Layer 2 of a small transformer language model trained on English Wikipedia (8 layers, counted from 0, width 128).
A neuron adds its activation times its output weights to the MLP's output. To switch it off is to set its activation to zero at one token and run the rest of the model.
A neuron's activation on a vector x is GELU(weights . x + bias), where the dot is the dot product.

Input weights of the MLP neurons that the questions are about. A number n stands for n times 0.0068.
n12 (bias -0.056): -34 32 0 30 -17 13 20 -63 25 -2 -54 -38 -19 -38 0 -13 6 -37 5 -10 -28 30 10 -5 -20 -10 11 -8 -2 19 -23 11 11 24 -62 2 -6 23 14 8 -33 -31 1 -3 28 29 5 -12 -18 -1 -39 14 -18 27 -40 45 23 -37 25 1 -5 -48 -19 0 24 38 16 -16 15 60 19 15 -23 9 0 -23 26 -1 -4 44 2 3 -26 -3 -95 -43 -47 -2 -14 23 35 29 -18 49 9 -12 -17 10 16 -15 8 18 5 3 46 -5 -46 6 24 2 5 58 -21 12 2 -5 -9 -63 20 5 19 30 1 -8 11 -7 4 -5
n40 (bias -0.028): 8 21 4 13 -51 -5 19 -5 24 0 -5 5 -8 7 21 -2 4 23 -3 7 -10 -28 24 -32 -8 -7 -7 -38 29 20 -21 11 -4 -25 4 -20 -45 15 -38 15 0 10 -27 -2 -14 -2 -4 36 -1 -9 -14 10 11 22 21 9 -7 5 14 -2 -4 40 21 -24 22 10 -1 -5 28 -18 -44 2 -30 -69 7 -34 10 -21 9 -15 -13 21 41 2 23 -6 -1 15 -23 -22 0 1 -10 16 8 -1 -23 -13 27 23 2 -13 33 -15 36 -6 -22 17 38 -18 -11 3 -13 21 -10 -14 2 0 -32 1 -2 5 -15 -24 21 -32 -15 24
n94 (bias -0.051): 1 -8 -13 -12 2 14 -26 33 16 -4 30 -10 -49 58 23 23 11 16 -24 0 -16 -8 41 10 24 -20 -8 7 16 -2 44 -3 27 27 4 9 17 34 9 42 10 -42 0 23 -29 -24 19 -12 3 -16 -5 -54 -6 21 -29 -4 -12 22 -34 -5 15 -1 -7 -17 47 17 -7 -19 -3 10 -23 -9 11 -11 -3 29 60 17 -13 36 -13 -47 10 -12 51 -28 19 21 -45 36 2 -5 -47 6 -4 21 -13 21 -34 -43 3 -31 5 -55 -13 -26 25 -14 1 5 -8 -53 1 1 27 40 -19 -27 2 -44 -16 -4 -50 8 28 -7 -2 -16
n145 (bias -0.064): 8 -25 38 1 -31 -6 17 -30 34 6 -80 21 -52 4 -18 -35 -1 17 -49 -39 -25 -8 80 -10 22 10 76 -3 -15 43 -25 -19 -8 12 -22 26 -51 7 -41 -8 -46 -6 -9 16 -26 -12 -45 6 -36 -51 61 36 25 8 -24 2 35 -20 -12 -37 21 -15 68 17 -11 -4 -23 -12 7 -43 -21 18 32 -3 -2 30 -6 8 6 -14 25 -1 8 44 24 -1 -6 -4 3 24 -10 22 27 40 40 -15 1 17 -16 74 -3 28 -33 45 15 0 42 32 14 24 -30 62 31 17 -2 7 -43 -48 -31 -37 27 -11 -14 -45 38 -61 -9 -6
n195 (bias -0.117): -15 -14 28 18 -15 28 -12 30 -42 2 -20 -10 43 -4 23 -9 -26 0 -27 -6 -56 -25 -94 -42 -49 44 -11 21 -7 -40 26 14 -28 15 16 45 3 -36 23 -7 6 -11 11 10 55 40 -35 8 -26 -1 -5 7 13 24 6 52 -16 -12 -1 -31 -3 -47 4 -20 12 -27 2 46 -45 29 33 29 2 -8 -1 -40 -16 35 -18 -9 23 -35 5 44 5 -8 -24 25 -9 12 2 23 -11 5 15 -16 3 -6 3 22 21 49 40 -8 41 23 2 20 18 -13 17 -24 -13 -25 -23 6 64 15 -21 27 6 -20 8 13 -45 5 -9 -20
n510 (bias -0.020): -4 47 -2 23 -7 36 -2 12 47 55 -27 -30 -2 -41 6 -1 -30 -13 7 11 -9 -1 8 -2 4 19 -7 -18 9 -30 -9 -4 -3 33 25 -6 -37 2 -6 -1 3 32 -9 14 16 -2 -14 -36 5 -42 10 35 -2 9 -3 26 -17 -23 -43 29 -4 -22 -15 0 24 6 6 -5 47 -20 -38 -5 26 4 -15 12 -15 -37 19 -15 37 13 -3 -12 -35 -10 43 5 11 4 -18 -27 5 15 43 2 -33 8 19 37 19 27 -7 35 -25 -59 -23 -15 -6 30 17 4 -32 1 15 5 14 -39 -24 -19 -19 22 34 -40 5 43 -41 -53
n568 (bias -0.079): -56 26 -13 26 -11 -1 -6 30 -49 5 -24 -5 -3 31 8 8 19 13 21 5 25 -6 15 -19 -8 -19 -21 37 5 -8 46 -18 -20 23 -33 -10 30 17 -33 -22 -18 12 -3 9 43 -18 9 18 1 22 -23 43 3 5 5 -22 28 -8 23 -4 -10 15 -3 2 7 94 -13 -18 -21 23 -11 -12 -4 -19 12 -6 19 4 10 9 -2 -6 3 -17 -50 4 -13 -20 -19 -9 29 44 -5 -18 10 37 -21 14 -6 27 -20 16 -22 6 23 -5 -33 18 38 27 -16 -25 -16 10 -27 3 29 6 30 -50 58 -9 -6 12 -38 20 -28 -18
n688 (bias -0.067): 0 18 -20 34 25 -8 -11 -23 -12 -22 -28 36 24 38 7 -3 -2 -10 12 18 -36 -8 45 -18 1 -33 14 -29 -12 -43 10 -11 12 -27 1 -28 -27 15 -33 -41 11 25 11 -9 -28 -30 8 19 13 -14 14 15 -13 11 23 7 6 33 5 4 -5 -21 -7 15 35 3 -30 13 -7 8 34 15 9 66 -7 4 29 26 17 15 -6 5 -7 17 9 14 -26 8 5 4 -3 -9 24 7 32 -9 -5 5 -31 3 -15 -44 17 -7 -49 -3 -16 -29 43 -29 -7 5 -24 -48 41 48 49 -30 9 26 31 -2 9 -73 -13 -12 -40 -9
n690 (bias -0.065): -5 -4 18 -32 11 -30 32 -28 13 44 -3 -19 1 -22 14 8 -35 9 -10 67 24 -6 23 -1 5 -4 33 5 -20 -14 33 -37 -8 23 -2 -22 -4 16 4 3 38 -12 -4 10 7 -2 -2 -2 61 -14 -27 28 -3 -8 -10 -14 1 -15 -36 10 0 -40 40 -1 14 -7 4 -6 18 -17 7 -37 7 -11 7 6 -5 -26 27 -35 12 4 -31 17 -19 26 1 16 -14 36 -7 -16 5 -15 16 12 -4 -8 -31 2 14 -17 -27 5 -18 -18 -16 -9 -19 -23 29 -27 -1 21 0 6 -30 15 -30 15 -36 -4 13 28 -6 8 34 11
n734 (bias -0.042): 1 -11 16 -51 -21 -21 -15 -30 -5 26 28 -9 -15 -13 13 -12 22 8 23 -15 10 7 -1 5 48 24 -23 12 -25 30 -54 11 -7 11 14 17 28 16 8 -16 42 48 19 -20 -6 -14 -29 -1 -33 -3 -6 -34 16 41 -14 -15 5 47 -2 10 -22 -12 0 39 0 1 -22 -38 22 1 -24 -13 -27 35 1 11 -16 -33 1 -10 2 -30 17 32 -18 -1 29 9 1 51 -6 27 -24 -1 -30 48 -20 6 4 65 -68 4 -7 -24 -44 24 -3 35 27 -42 32 5 21 -5 16 -11 -3 -14 -16 2 8 -25 2 -15 18 26 -33 -74
n774 (bias -0.029): 24 9 -1 -2 10 1 -33 12 8 -11 -2 45 18 -54 9 -13 9 -8 3 -6 -5 27 -29 -54 -2 16 12 3 -19 -1 20 -32 19 -5 -56 9 -46 -6 2 -27 5 -22 30 -30 6 -26 -21 19 21 12 -5 9 -28 -30 2 0 10 22 -1 -18 -31 32 67 0 -28 -16 -25 7 -11 25 -5 -21 -24 3 18 11 53 -34 10 -46 -19 -21 -43 27 -12 -24 -17 30 50 -20 32 35 -9 1 2 30 26 13 -1 25 -8 -11 -10 13 -24 -40 -18 -6 19 11 -28 2 44 24 31 2 -31 3 10 -2 -22 11 30 6 0 16 -12 17
n776 (bias -0.014): 2 -9 25 -19 1 -10 19 -9 29 14 -34 -21 9 0 -13 -46 43 -11 -15 2 -3 23 -14 -18 6 16 37 8 7 11 2 4 -4 16 0 1 21 -5 2 -8 13 -3 49 -10 -39 6 -11 23 5 -10 -2 16 -6 15 28 25 -21 -42 13 -13 0 -42 -19 -8 21 4 -29 -7 15 6 32 31 -10 24 -16 17 17 -9 4 -41 27 -22 19 -15 -26 -22 26 29 9 10 4 5 -2 40 -27 -1 -32 12 17 -12 -5 -40 9 -1 10 -20 -27 -46 3 -1 -3 15 -14 3 -18 -36 -6 27 -21 -14 16 -9 14 36 19 -16 20 21
n954 (bias -0.091): -32 -14 -24 27 -21 -40 -21 -7 -12 -6 -18 -29 -49 -6 2 72 -16 -4 -10 -5 39 -69 -31 -21 -10 21 13 -5 31 -6 -36 21 6 23 18 26 -9 11 -43 -34 3 21 -54 1 -34 4 2 -16 -23 7 45 45 13 26 9 -10 8 -31 -18 -46 33 27 24 3 -25 52 7 -15 56 11 36 35 -50 65 -14 13 34 -45 -9 17 5 -19 20 30 -76 11 33 -2 -48 4 10 32 7 8 -15 -15 29 4 -1 -4 9 -25 29 20 -8 -44 -22 41 -30 -3 3 3 12 -7 45 -35 -28 -1 25 25 -3 -9 18 -60 -20 1 64 35

Output weights of the MLP neurons that the questions are about. A number n stands for n times 0.0016.
n12: -18 22 2 -15 6 3 24 16 -60 -44 -9 -28 -27 -13 -39 -8 -14 -10 -35 -7 3 7 9 49 -21 60 0 -29 13 21 10 21 8 -23 31 4 -15 -2 20 16 -33 21 -14 -20 39 8 21 28 -46 0 -16 -14 53 -16 -3 -27 11 -18 49 -47 22 -22 -10 1 1 4 -7 5 13 45 13 -10 -19 5 4 -37 -43 13 -11 -27 -15 17 -20 -1 4 4 5 -2 -9 19 27 34 30 2 22 6 15 -18 -26 -9 19 -37 30 -4 12 -70 -6 16 -4 39 16 22 3 -8 17 10 -26 24 62 -1 -43 0 26 -14 -13 13 49 3
n40: -33 -24 16 -12 57 -32 28 4 -61 12 -12 0 -20 11 -19 -31 7 -2 31 5 -1 -18 -20 3 23 0 -10 76 -18 14 2 -27 6 -12 37 -9 -6 11 13 26 29 12 49 2 27 42 -16 -11 17 14 -31 -26 -39 -18 -5 20 -20 -39 16 -30 -6 -7 -23 5 9 -2 17 -41 -6 -28 -34 -1 9 15 -20 26 -17 40 -32 10 35 -4 20 -17 -29 -29 6 -20 12 -13 32 4 15 -26 12 13 -22 9 0 -11 -7 10 -11 53 -11 70 42 -5 -19 32 57 -78 4 49 5 4 -24 4 -45 -26 -20 -12 23 -1 -75 10 44 -54
n94: -3 -8 -27 0 -28 -22 -3 -54 -31 -22 -25 14 31 -52 -21 -22 -4 -5 51 -8 28 -3 18 9 11 -3 2 10 -35 21 -29 5 7 -2 35 18 20 -15 6 -39 16 31 -40 4 12 10 -6 -22 -19 22 -20 37 25 -6 8 -9 13 -20 12 -26 15 -17 -33 28 -21 -16 -3 -8 -19 -4 -9 -5 -15 10 18 1 -36 -16 21 -23 15 31 14 -3 -14 9 -7 -22 37 14 -10 36 35 -10 -51 -29 9 -58 -1 53 16 13 6 56 23 10 22 2 15 -23 -9 -9 9 -8 -13 -44 21 25 -18 47 53 -14 44 -14 -15 22 6 -3
n145: -42 23 -22 -29 4 14 16 -31 0 7 2 -12 13 -22 -4 -21 -42 48 -35 -4 6 48 31 25 -21 1 23 40 18 4 -5 4 -15 48 8 -8 -8 -10 7 16 -9 -29 -12 -13 -47 -7 21 -40 -39 28 -12 18 46 3 7 27 -3 -13 31 15 -16 -11 16 -13 37 14 -26 0 18 24 -25 -34 63 -30 19 -19 22 6 15 13 -10 -10 20 41 -3 1 -29 7 5 -2 -7 22 -32 1 -14 -6 23 22 -44 -22 -19 15 2 -56 5 -15 0 -41 -17 37 -15 18 18 -40 -40 -16 56 1 14 14 -51 -8 -34 -21 51 -56 -9 -40
n195: 0 -21 -37 9 36 -22 1 7 -2 -38 -5 -4 29 15 7 26 14 9 -27 15 -9 33 9 17 2 -58 14 70 -38 -17 5 -6 19 4 13 -46 -23 22 -24 -10 -33 -31 31 40 -2 -11 48 7 1 -15 -2 -11 -17 -10 -58 -12 -17 40 30 11 -24 10 -20 18 31 -12 -17 2 28 28 18 -18 -25 -26 2 -1 -8 -6 5 -11 21 -44 -8 1 -2 -9 78 16 -7 3 -8 5 8 3 26 0 28 -29 19 -32 30 -30 -8 11 24 13 13 31 -53 -13 92 -2 9 27 -9 20 -48 -19 14 -27 -28 0 -12 22 -14 2 6 18
n510: -18 33 8 44 24 13 -10 -30 24 -22 -24 -16 6 33 -5 18 -16 15 13 -5 9 -42 46 14 -22 2 36 18 19 -16 -63 -64 -17 4 16 32 39 -28 43 0 42 -2 -12 6 30 11 -5 4 33 -10 -19 25 6 26 13 -43 32 -36 1 -25 23 -5 22 -11 37 -17 29 25 -18 24 -32 -35 18 23 24 1 -2 10 22 8 25 -39 11 -8 12 -2 -9 -18 24 -69 8 34 2 -44 -30 -16 -3 -30 18 -12 -18 -24 20 -50 -9 4 -12 -55 25 15 17 -29 -9 -36 -17 9 -25 -6 5 19 -2 49 -20 -10 -8 34 -26 6
n568: -40 -5 16 -21 -22 18 7 15 -12 4 22 16 -17 55 -37 -49 -2 -8 46 75 3 43 19 3 -9 8 -19 -13 23 0 8 -15 34 -18 -10 -4 -34 17 11 -23 -7 1 -3 19 -29 6 7 10 12 38 25 -7 12 -6 -8 -14 43 11 -22 9 15 -13 -26 7 -15 55 -56 59 -9 19 -1 -6 -22 -18 -18 18 -15 -7 -14 32 18 -32 5 23 -34 9 -9 25 -10 21 16 52 3 15 -7 -8 -11 38 29 -17 -17 11 29 -33 4 -13 -23 30 18 45 30 -18 -7 7 1 -34 23 -5 -29 46 6 -47 20 7 31 -9 20 -18
n688: -1 53 -59 -15 0 22 -9 -66 23 -23 7 29 12 -3 12 0 7 13 -59 -17 28 9 -1 6 -16 9 38 22 4 -13 -12 23 49 -17 -9 10 -15 -18 -11 24 -16 3 -6 24 -10 8 4 34 37 7 1 -30 3 -9 3 8 -7 14 -12 -33 32 -4 0 22 -17 -59 9 12 23 16 24 -13 -20 5 52 1 2 29 -38 -8 -2 -28 -32 -17 -9 -27 31 -4 -28 -9 -53 -4 -23 1 -8 -2 8 16 -24 -21 -16 25 -2 26 7 11 -17 -5 -6 21 -12 -30 1 33 -8 6 29 1 -43 8 3 7 -28 -3 3 15 23 -20
n690: -3 7 -17 31 5 -19 -10 -31 -34 -26 60 43 20 5 -1 40 -29 -40 9 6 0 1 -9 -5 -79 15 -5 9 51 -44 -9 -17 9 -14 6 11 -9 5 -12 5 9 -4 26 5 -32 -38 23 -12 31 10 38 -14 54 -2 12 -12 5 -13 20 9 20 31 -39 -12 -18 -28 -11 -1 28 59 -78 0 -2 1 38 -3 72 5 -32 44 3 -13 -27 -16 -36 2 54 -9 -29 -17 -66 -1 -45 -3 6 -4 -10 26 8 19 17 -37 3 16 34 -44 -17 -7 10 25 -27 -19 28 14 -18 6 6 50 34 -6 -49 9 -53 26 23 26 38 16
n734: -8 2 -1 -6 18 11 -27 -32 23 15 9 8 1 -29 -14 30 20 20 37 -5 7 29 22 15 -15 -7 -46 -22 -2 -22 0 -6 -11 -11 -7 -18 6 20 -5 8 -20 41 29 2 -13 0 1 12 -14 1 -15 23 15 -35 34 -19 28 45 13 -19 -2 -38 -26 35 -2 37 0 -5 4 14 -26 19 -3 13 30 -8 9 33 5 -16 33 -20 29 29 35 -21 -18 -20 -33 -37 -53 -7 22 -30 -38 -10 25 -29 9 -9 -43 -1 35 5 -19 4 21 21 -1 -39 15 29 -8 -27 13 5 -6 16 31 -7 -4 -19 -12 -27 9 31 11 -10
n774: 1 -22 48 38 -35 -35 -14 30 -23 11 -5 34 7 29 1 -29 3 11 31 3 20 31 -27 -11 1 34 1 46 16 2 -39 0 11 18 36 11 23 -14 12 -11 20 -18 -11 6 20 24 2 -21 6 25 0 -36 4 14 25 -38 39 -29 56 -11 -17 -54 -11 -60 45 10 -22 -19 6 -22 6 14 29 -22 -12 18 40 -31 -16 27 -38 -31 8 26 -25 -2 -28 32 -22 -45 50 -44 -5 11 -23 1 3 -35 11 -8 19 -4 -5 17 29 36 -36 6 -9 9 31 -7 -13 -19 -24 -3 -26 17 -8 -42 41 0 20 -13 0 -44 19 -1
n776: 0 6 14 17 7 -6 12 8 -4 -20 11 8 -27 34 -23 15 -41 -1 9 2 3 -28 12 -4 -5 6 -21 3 -1 -27 -16 0 19 -29 23 -5 -34 12 3 40 -31 41 -53 14 29 -4 26 2 10 9 -20 -14 -2 -46 9 -14 -1 1 19 12 -14 55 10 5 -52 9 18 26 37 32 -33 -19 20 -26 31 -3 18 28 -21 25 -46 -5 22 -19 34 -2 -1 -48 -45 -25 22 -40 -3 -56 35 -15 52 4 3 27 22 28 -2 14 -2 -58 23 17 -8 70 -36 -27 19 -19 -33 52 13 5 -12 2 -74 23 -8 28 -10 23 13 29
n954: -3 -27 -38 -18 -9 9 -20 -61 -10 -17 26 12 -6 -41 3 -24 -3 21 -9 16 -4 5 -10 -7 -64 -28 -2 8 -14 -24 6 -11 -10 -2 -7 26 -23 40 0 29 22 -19 -54 31 -19 -46 41 -29 -8 -5 21 27 -2 -45 26 -3 16 3 -58 36 -26 18 18 50 7 22 1 -57 9 18 32 -13 -10 27 -13 17 -82 0 21 -37 -19 -2 6 19 1 18 3 -10 31 12 -1 -5 31 -6 -10 56 27 4 8 28 43 22 -29 41 -34 31 -5 18 17 -13 -36 -18 -34 61 -38 16 -1 42 53 -1 29 -9 1 0 25 -2 2 -6

Each question names a token from some text and the token that comes next. It shows the vector x that enters the MLP there. A number n stands for n times 0.06.

Then comes g, the gradient of the next token's log-probability with respect to the MLP's output, scaled to length 1. A neuron's effect is roughly proportional to its activation times (output weights . g). A number n stands for n times 0.0038.

"ill", then "-"
x: -21 -26 -15 5 -15 -3 3 -3 25 -42 34 -4 -2 46 0 -33 18 15 62 12 -10 22 -30 -38 -15 -2 -9 -5 -22 -10 9 15 -13 4 44 -36 -13 -7 10 25 -25 -7 16 -14 -13 1 -8 -6 22 -12 24 9 16 44 -32 -6 -1 34 5 -39 30 -17 20 18 15 -22 14 43 31 -15 -6 -4 14 -2 -12 14 3 3 27 16 -2 32 22 9 -22 0 -36 -31 -21 -21 49 -6 -7 -36 14 -31 2 -26 28 4 25 25 11 -17 -2 1 -8 -17 -3 7 -31 -10 18 19 -29 -22 9 8 -7 -4 -21 -32 5 11 -10 17 14 -12
g: -46 8 -29 9 6 3 -1 -13 -8 18 -31 5 6 30 -47 31 37 -71 23 14 -6 24 -4 19 5 -27 20 -16 2 -12 13 32 -22 32 -2 4 -9 50 -10 -19 -7 -19 -13 -34 -2 -1 -11 11 -24 8 -29 20 13 27 20 -13 32 -5 -32 8 4 19 5 22 30 34 11 -16 29 14 -2 7 -6 -38 -3 -26 9 -18 14 -14 -8 39 -35 -9 -25 -9 -28 -7 52 -31 -3 50 -13 10 -1 14 -20 -16 -29 11 -13 7 -52 -10 16 -40 3 25 -27 20 24 13 63 7 -18 42 -15 -35 -1 28 -22 -22 18 17 -13 -5 6 -1
Which neuron, switched off, lowers the next token's probability most? n195

"aph", then "ys"
x: -20 -7 -36 24 -9 -8 -16 -10 37 -47 39 27 -4 29 -24 -18 11 20 41 25 11 21 -28 -5 -3 -7 -26 6 -12 13 5 27 -13 -4 53 -35 12 -20 14 25 -31 5 7 -4 4 9 -22 -4 26 -8 39 13 7 37 -31 -7 -10 7 -8 -49 -2 -8 12 -17 20 -23 20 18 7 -27 -16 13 4 6 -18 24 22 7 4 10 9 31 7 3 -6 5 -31 -29 -17 -11 33 -19 -8 -23 27 -34 10 -9 45 14 28 24 1 -34 -12 5 -9 -16 -17 3 -8 -6 -7 11 -25 -23 22 20 -23 -3 -5 -24 -11 -3 -29 7 39 -18
g: -16 21 -20 20 0 40 -16 -9 5 -2 10 34 37 -29 15 36 32 -60 9 18 2 22 27 -14 -14 -28 10 2 -37 2 -9 -22 26 -15 23 -20 -14 -5 -8 7 42 -8 32 -11 -29 -15 -32 -11 21 26 -11 26 -32 3 -29 10 2 -4 11 -17 -23 -42 -52 -8 22 18 18 -14 -1 -34 -6 -1 3 -14 9 39 -26 3 -19 2 -9 13 48 14 36 0 -9 8 -13 -20 -47 -31 0 -1 -37 66 12 -30 -10 4 -11 31 -23 15 -35 -4 30 43 -2 -4 11 -14 26 -11 -12 32 -4 7 -54 0 -21 -13 9 0 21 22 29 26
Which two neurons, each switched off alone, lower its probability most, in order? n195, n40

"philos", then "oph"
x: -10 15 -42 4 -28 -4 -10 6 44 -49 26 23 6 28 -9 -26 17 27 52 15 -8 18 -24 -1 3 -4 -23 -3 -13 11 -1 11 -1 0 52 -35 3 -2 24 22 -21 29 18 -11 1 -12 -11 11 4 -20 -6 27 23 26 -16 -19 -17 21 23 -52 5 -21 18 -14 19 -18 26 -11 25 -14 -32 12 8 3 -11 -1 -2 36 14 19 3 38 25 -6 2 2 -14 -22 -9 -30 32 -6 -18 -43 4 -42 -33 -9 -10 22 25 1 5 -15 -14 3 1 -13 -30 24 -17 16 3 15 -6 -24 27 -1 -18 -4 -1 -41 -25 -4 -8 26 24 -22
g: 48 13 -33 19 37 -21 24 -32 7 -37 19 29 -44 13 20 -22 -30 -25 -28 13 -23 -36 21 30 -22 4 6 4 54 9 36 35 0 -4 31 -9 -30 17 1 3 -13 -8 27 9 17 -8 28 -6 21 22 0 7 32 -13 2 -4 -1 -43 -15 19 1 -41 3 -48 -17 22 -23 -22 2 2 -12 -6 -4 -37 -27 -27 38 26 2 -6 54 -35 18 13 -11 -31 -3 24 18 -43 27 -36 41 12 3 -34 19 5 -14 23 -4 11 -10 14 -7 -15 -25 -15 15 5 19 -15 7 6 8 38 -38 13 3 -29 21 -44 8 -1 12 -5 11 -30
Which neuron, switched off, lowers the next token's probability most? n40

"Stand", then "ard "
x: -6 -22 -14 -14 -18 3 -29 -24 43 -27 37 -5 -11 32 -27 -14 -3 -28 77 6 -3 28 -31 -6 -6 -31 13 -10 14 7 6 40 -14 18 53 -25 9 13 8 16 -19 10 6 8 -15 -14 -26 -13 1 -4 8 28 6 22 -27 -10 -14 14 25 -34 -16 -4 42 13 2 -9 16 -6 11 -18 13 18 -5 7 -5 43 5 24 26 32 -18 39 17 -20 2 -19 -22 -38 -6 -31 36 24 -12 -15 8 1 -14 -22 18 5 11 14 10 -25 -12 5 9 -13 -21 2 -13 9 8 0 -41 -8 1 -9 -23 4 -6 -23 -6 -14 -16 0 38 -16
g: 5 36 -1 -7 20 -35 -26 -1 3 -6 17 16 12 0 -15 -1 24 2 -26 -32 5 -21 -10 47 -29 24 35 -32 12 32 -25 18 24 14 6 -38 -13 21 10 39 -18 17 2 -29 3 21 14 17 -22 25 -4 17 63 5 2 6 8 1 28 9 8 -41 -32 19 13 -21 4 -2 -12 -20 10 -7 39 11 17 -5 14 -10 1 -5 23 -27 -7 -14 -45 -19 -1 -9 -2 6 -32 26 5 -48 -14 -26 -31 -38 -17 5 -28 14 -3 4 21 20 15 -9 42 -35 17 1 54 -20 13 -12 -46 -30 -63 45 -23 14 -7 5 -40 33 -1 24
Which neuron, switched off, raises the next token's probability most? n954

"tioned ", then "against "
x: -32 -32 9 -9 -11 13 -22 -10 23 -39 43 18 11 33 -7 1 15 13 46 5 2 21 -34 -14 3 -20 -15 -3 -22 -17 3 26 -12 21 24 -21 5 -12 21 33 -31 0 34 -7 -25 -18 -23 -4 19 -46 41 29 7 45 -20 -28 1 11 -7 -23 21 1 23 -7 32 -9 24 20 19 -7 10 -3 3 -10 10 34 -8 -12 48 -5 -8 33 3 -33 0 5 -16 -8 6 -3 37 -1 -21 -31 -11 -27 5 -7 10 10 26 -11 0 -37 -19 -15 8 -18 -21 19 -35 14 -10 -18 -16 -14 2 -5 -5 14 -11 -26 18 -10 -7 24 32 -25
g: -5 0 -6 15 -14 -23 -4 24 -1 10 -11 -37 -6 -33 35 -19 -19 -13 -22 14 -35 5 20 -6 10 -34 -9 -20 22 -21 38 4 18 -4 16 24 -53 18 -19 -32 -70 -4 41 -13 51 8 14 5 30 -10 39 -18 -6 19 -37 1 -30 -8 8 13 13 -6 11 28 -2 -13 57 31 -18 0 -9 30 -20 -17 -26 9 -13 -16 24 29 1 -1 -21 47 -4 47 -21 11 1 -11 38 -14 -32 16 11 -17 -4 2 22 -23 15 -52 -10 27 18 -15 -10 -17 33 14 -11 -29 -42 -1 33 6 -30 -15 -11 -7 -22 5 19 23 7 41 26 8
Which neuron, switched off, raises the next token's probability most? n94

"= ", then "Nik"
x: -37 -5 -53 -15 -8 -2 -42 -20 23 -36 26 31 -9 19 20 -28 6 15 38 10 -8 38 -38 -21 5 0 -6 1 -10 24 -7 36 -13 9 24 -25 22 4 18 14 -19 -12 41 -10 -29 -1 -21 -13 34 -19 12 21 -4 45 -21 -16 4 8 -20 -21 -9 -10 24 19 4 2 14 -6 30 -1 -12 -7 13 -14 14 18 2 4 38 -2 0 33 12 -10 -14 -18 -41 -21 13 -6 36 -3 6 -1 6 -22 10 6 14 10 15 -3 5 -53 -4 8 16 -20 -8 32 -30 18 -14 8 -28 3 5 -2 6 8 -5 -30 -19 -16 -11 11 40 -27
g: -7 -9 26 -36 16 -27 16 -1 -5 14 0 2 -15 20 -3 -9 3 53 47 -2 13 -11 31 3 22 18 15 -19 -36 -3 -10 -20 0 8 -16 -35 5 -13 11 24 15 15 -46 -28 -13 -3 16 43 35 -39 -15 5 -18 3 -2 -35 45 4 36 -65 30 17 -13 -23 5 -36 -21 11 8 2 -4 8 33 -38 4 2 4 -4 13 55 8 -23 -5 14 -5 41 -12 24 -3 20 30 -1 16 -11 1 -18 -4 29 -53 -11 -5 15 -29 -4 13 -39 -13 25 -31 28 -21 19 19 -31 24 -48 38 -33 -40 -8 -19 4 6 8 -2 -5 32 -21
Which neuron, switched off, lowers the next token's probability most? n12

"L", then "15 "
x: -14 6 -29 -3 -22 -8 -1 -30 43 -24 47 10 -7 12 -10 -31 6 3 91 5 5 23 -40 -11 -14 2 4 3 -2 -5 12 7 -9 11 22 -15 30 14 16 38 -16 8 15 -19 -11 -1 -25 0 17 -25 7 12 -23 51 -51 -15 -22 -7 7 -11 25 -12 25 6 20 -15 -8 10 18 -19 -6 -9 21 -1 9 1 12 16 20 4 0 37 19 -15 -8 7 -31 -17 -37 -18 37 -27 -9 -41 3 -15 -1 -33 23 8 30 -1 12 -30 -17 -2 20 -4 -13 15 0 9 14 13 -28 -13 5 9 -16 -2 -14 -41 -5 -2 -10 12 33 -9
g: 0 33 8 24 12 49 -12 2 -35 -11 33 16 -25 3 -7 14 -34 36 4 31 -9 -24 -7 -6 -19 -14 -14 28 -13 -15 -29 7 -21 14 -3 5 3 28 5 -26 14 13 25 4 -4 -13 -2 -28 -9 -21 -19 19 -24 -4 21 -62 -24 2 -12 -30 -9 -5 -8 1 -10 36 34 37 17 7 26 -11 -16 -31 19 9 31 -3 -62 35 33 -39 4 -14 35 29 2 27 -3 -1 -31 3 2 42 -10 -39 -6 -3 20 63 -6 -2 -20 -6 10 7 50 -27 9 -45 -36 -10 38 23 4 8 1 -30 -10 8 -18 -27 30 -9 18 -34 20 -28
Which neuron, switched off, lowers the next token's probability most? n690

"on ", then "be"
x: -32 2 -20 5 -28 0 -25 -2 30 -36 29 12 4 15 -11 -1 13 26 52 -4 11 34 -38 -18 -20 -21 3 -4 -3 5 -10 25 -18 6 14 -40 16 -9 23 24 -23 3 33 -10 -11 22 -31 -8 36 -26 38 4 2 39 -24 -33 -13 8 -20 -31 10 7 21 -5 8 0 18 -13 21 8 24 1 2 8 14 38 19 -12 41 -5 8 32 17 13 -13 -2 -31 -18 1 -16 25 19 -6 -13 -11 -29 -14 0 17 7 16 8 -1 -44 9 -4 16 -22 -12 -9 -47 21 20 6 -17 -35 1 0 0 -11 -23 -32 1 -2 -23 15 36 -14
g: 10 -33 -1 -17 -9 -15 11 -20 26 -37 7 9 19 -18 10 -1 -38 13 4 19 39 -10 3 23 -32 -1 -57 -2 38 -23 -42 8 6 3 -1 -4 -1 -36 -25 44 1 -5 2 31 -18 -60 -7 19 10 -3 26 14 10 13 3 -3 7 24 13 -3 -1 -17 16 -12 -5 -47 -10 -64 14 16 12 -4 20 15 -13 -21 19 34 -7 -27 26 -17 33 25 40 -32 -15 12 -13 35 -2 5 -11 -7 32 33 -9 41 8 22 -16 24 12 10 13 -7 3 -39 -34 -6 -23 -45 -14 -6 22 35 40 24 -19 -5 -39 37 -39 3 -36 25 -3 17
Which neuron, switched off, lowers the next token's probability most? n954

"with", then "draw"
x: -11 -2 -20 -1 -25 -6 -30 -12 35 -56 30 -4 5 41 -28 6 26 16 61 6 -23 13 -29 -31 -12 -39 -36 3 -5 22 6 -9 2 8 30 -20 4 13 24 19 -29 16 31 19 10 -7 -26 -24 17 -31 29 20 19 36 3 -20 9 9 6 -15 33 -12 22 30 24 -10 22 16 20 -1 3 -1 1 -2 4 8 -2 9 20 30 3 41 20 -8 -2 -10 -16 -30 17 -28 31 -3 -2 -20 -3 -38 6 -11 14 4 19 8 -11 -13 -10 -26 -3 -7 -33 -1 -12 7 2 17 -33 -26 24 -12 -17 -20 -33 -31 4 -10 -19 27 19 -31
g: -33 31 17 -8 -34 16 23 -35 16 -27 -26 -21 35 -15 16 2 -2 14 -3 -19 44 -21 -27 -14 12 24 -16 -24 14 -21 -1 -1 38 -39 24 -9 37 -4 -8 17 5 2 20 37 -7 -7 2 48 31 23 -11 -38 0 -33 -7 24 0 29 21 29 -6 -2 -15 -2 26 7 23 29 -1 -55 11 -14 -15 33 -8 -23 9 30 -7 -43 11 -7 18 -54 -26 26 -31 23 18 29 26 -8 -12 -15 1 -5 -9 62 -25 -1 16 -13 10 -13 1 -7 -25 25 -31 -59 8 -16 -7 27 8 -31 7 7 -45 -21 -19 -24 23 12 7 13 -14 26
Which neuron, switched off, raises the next token's probability most? n510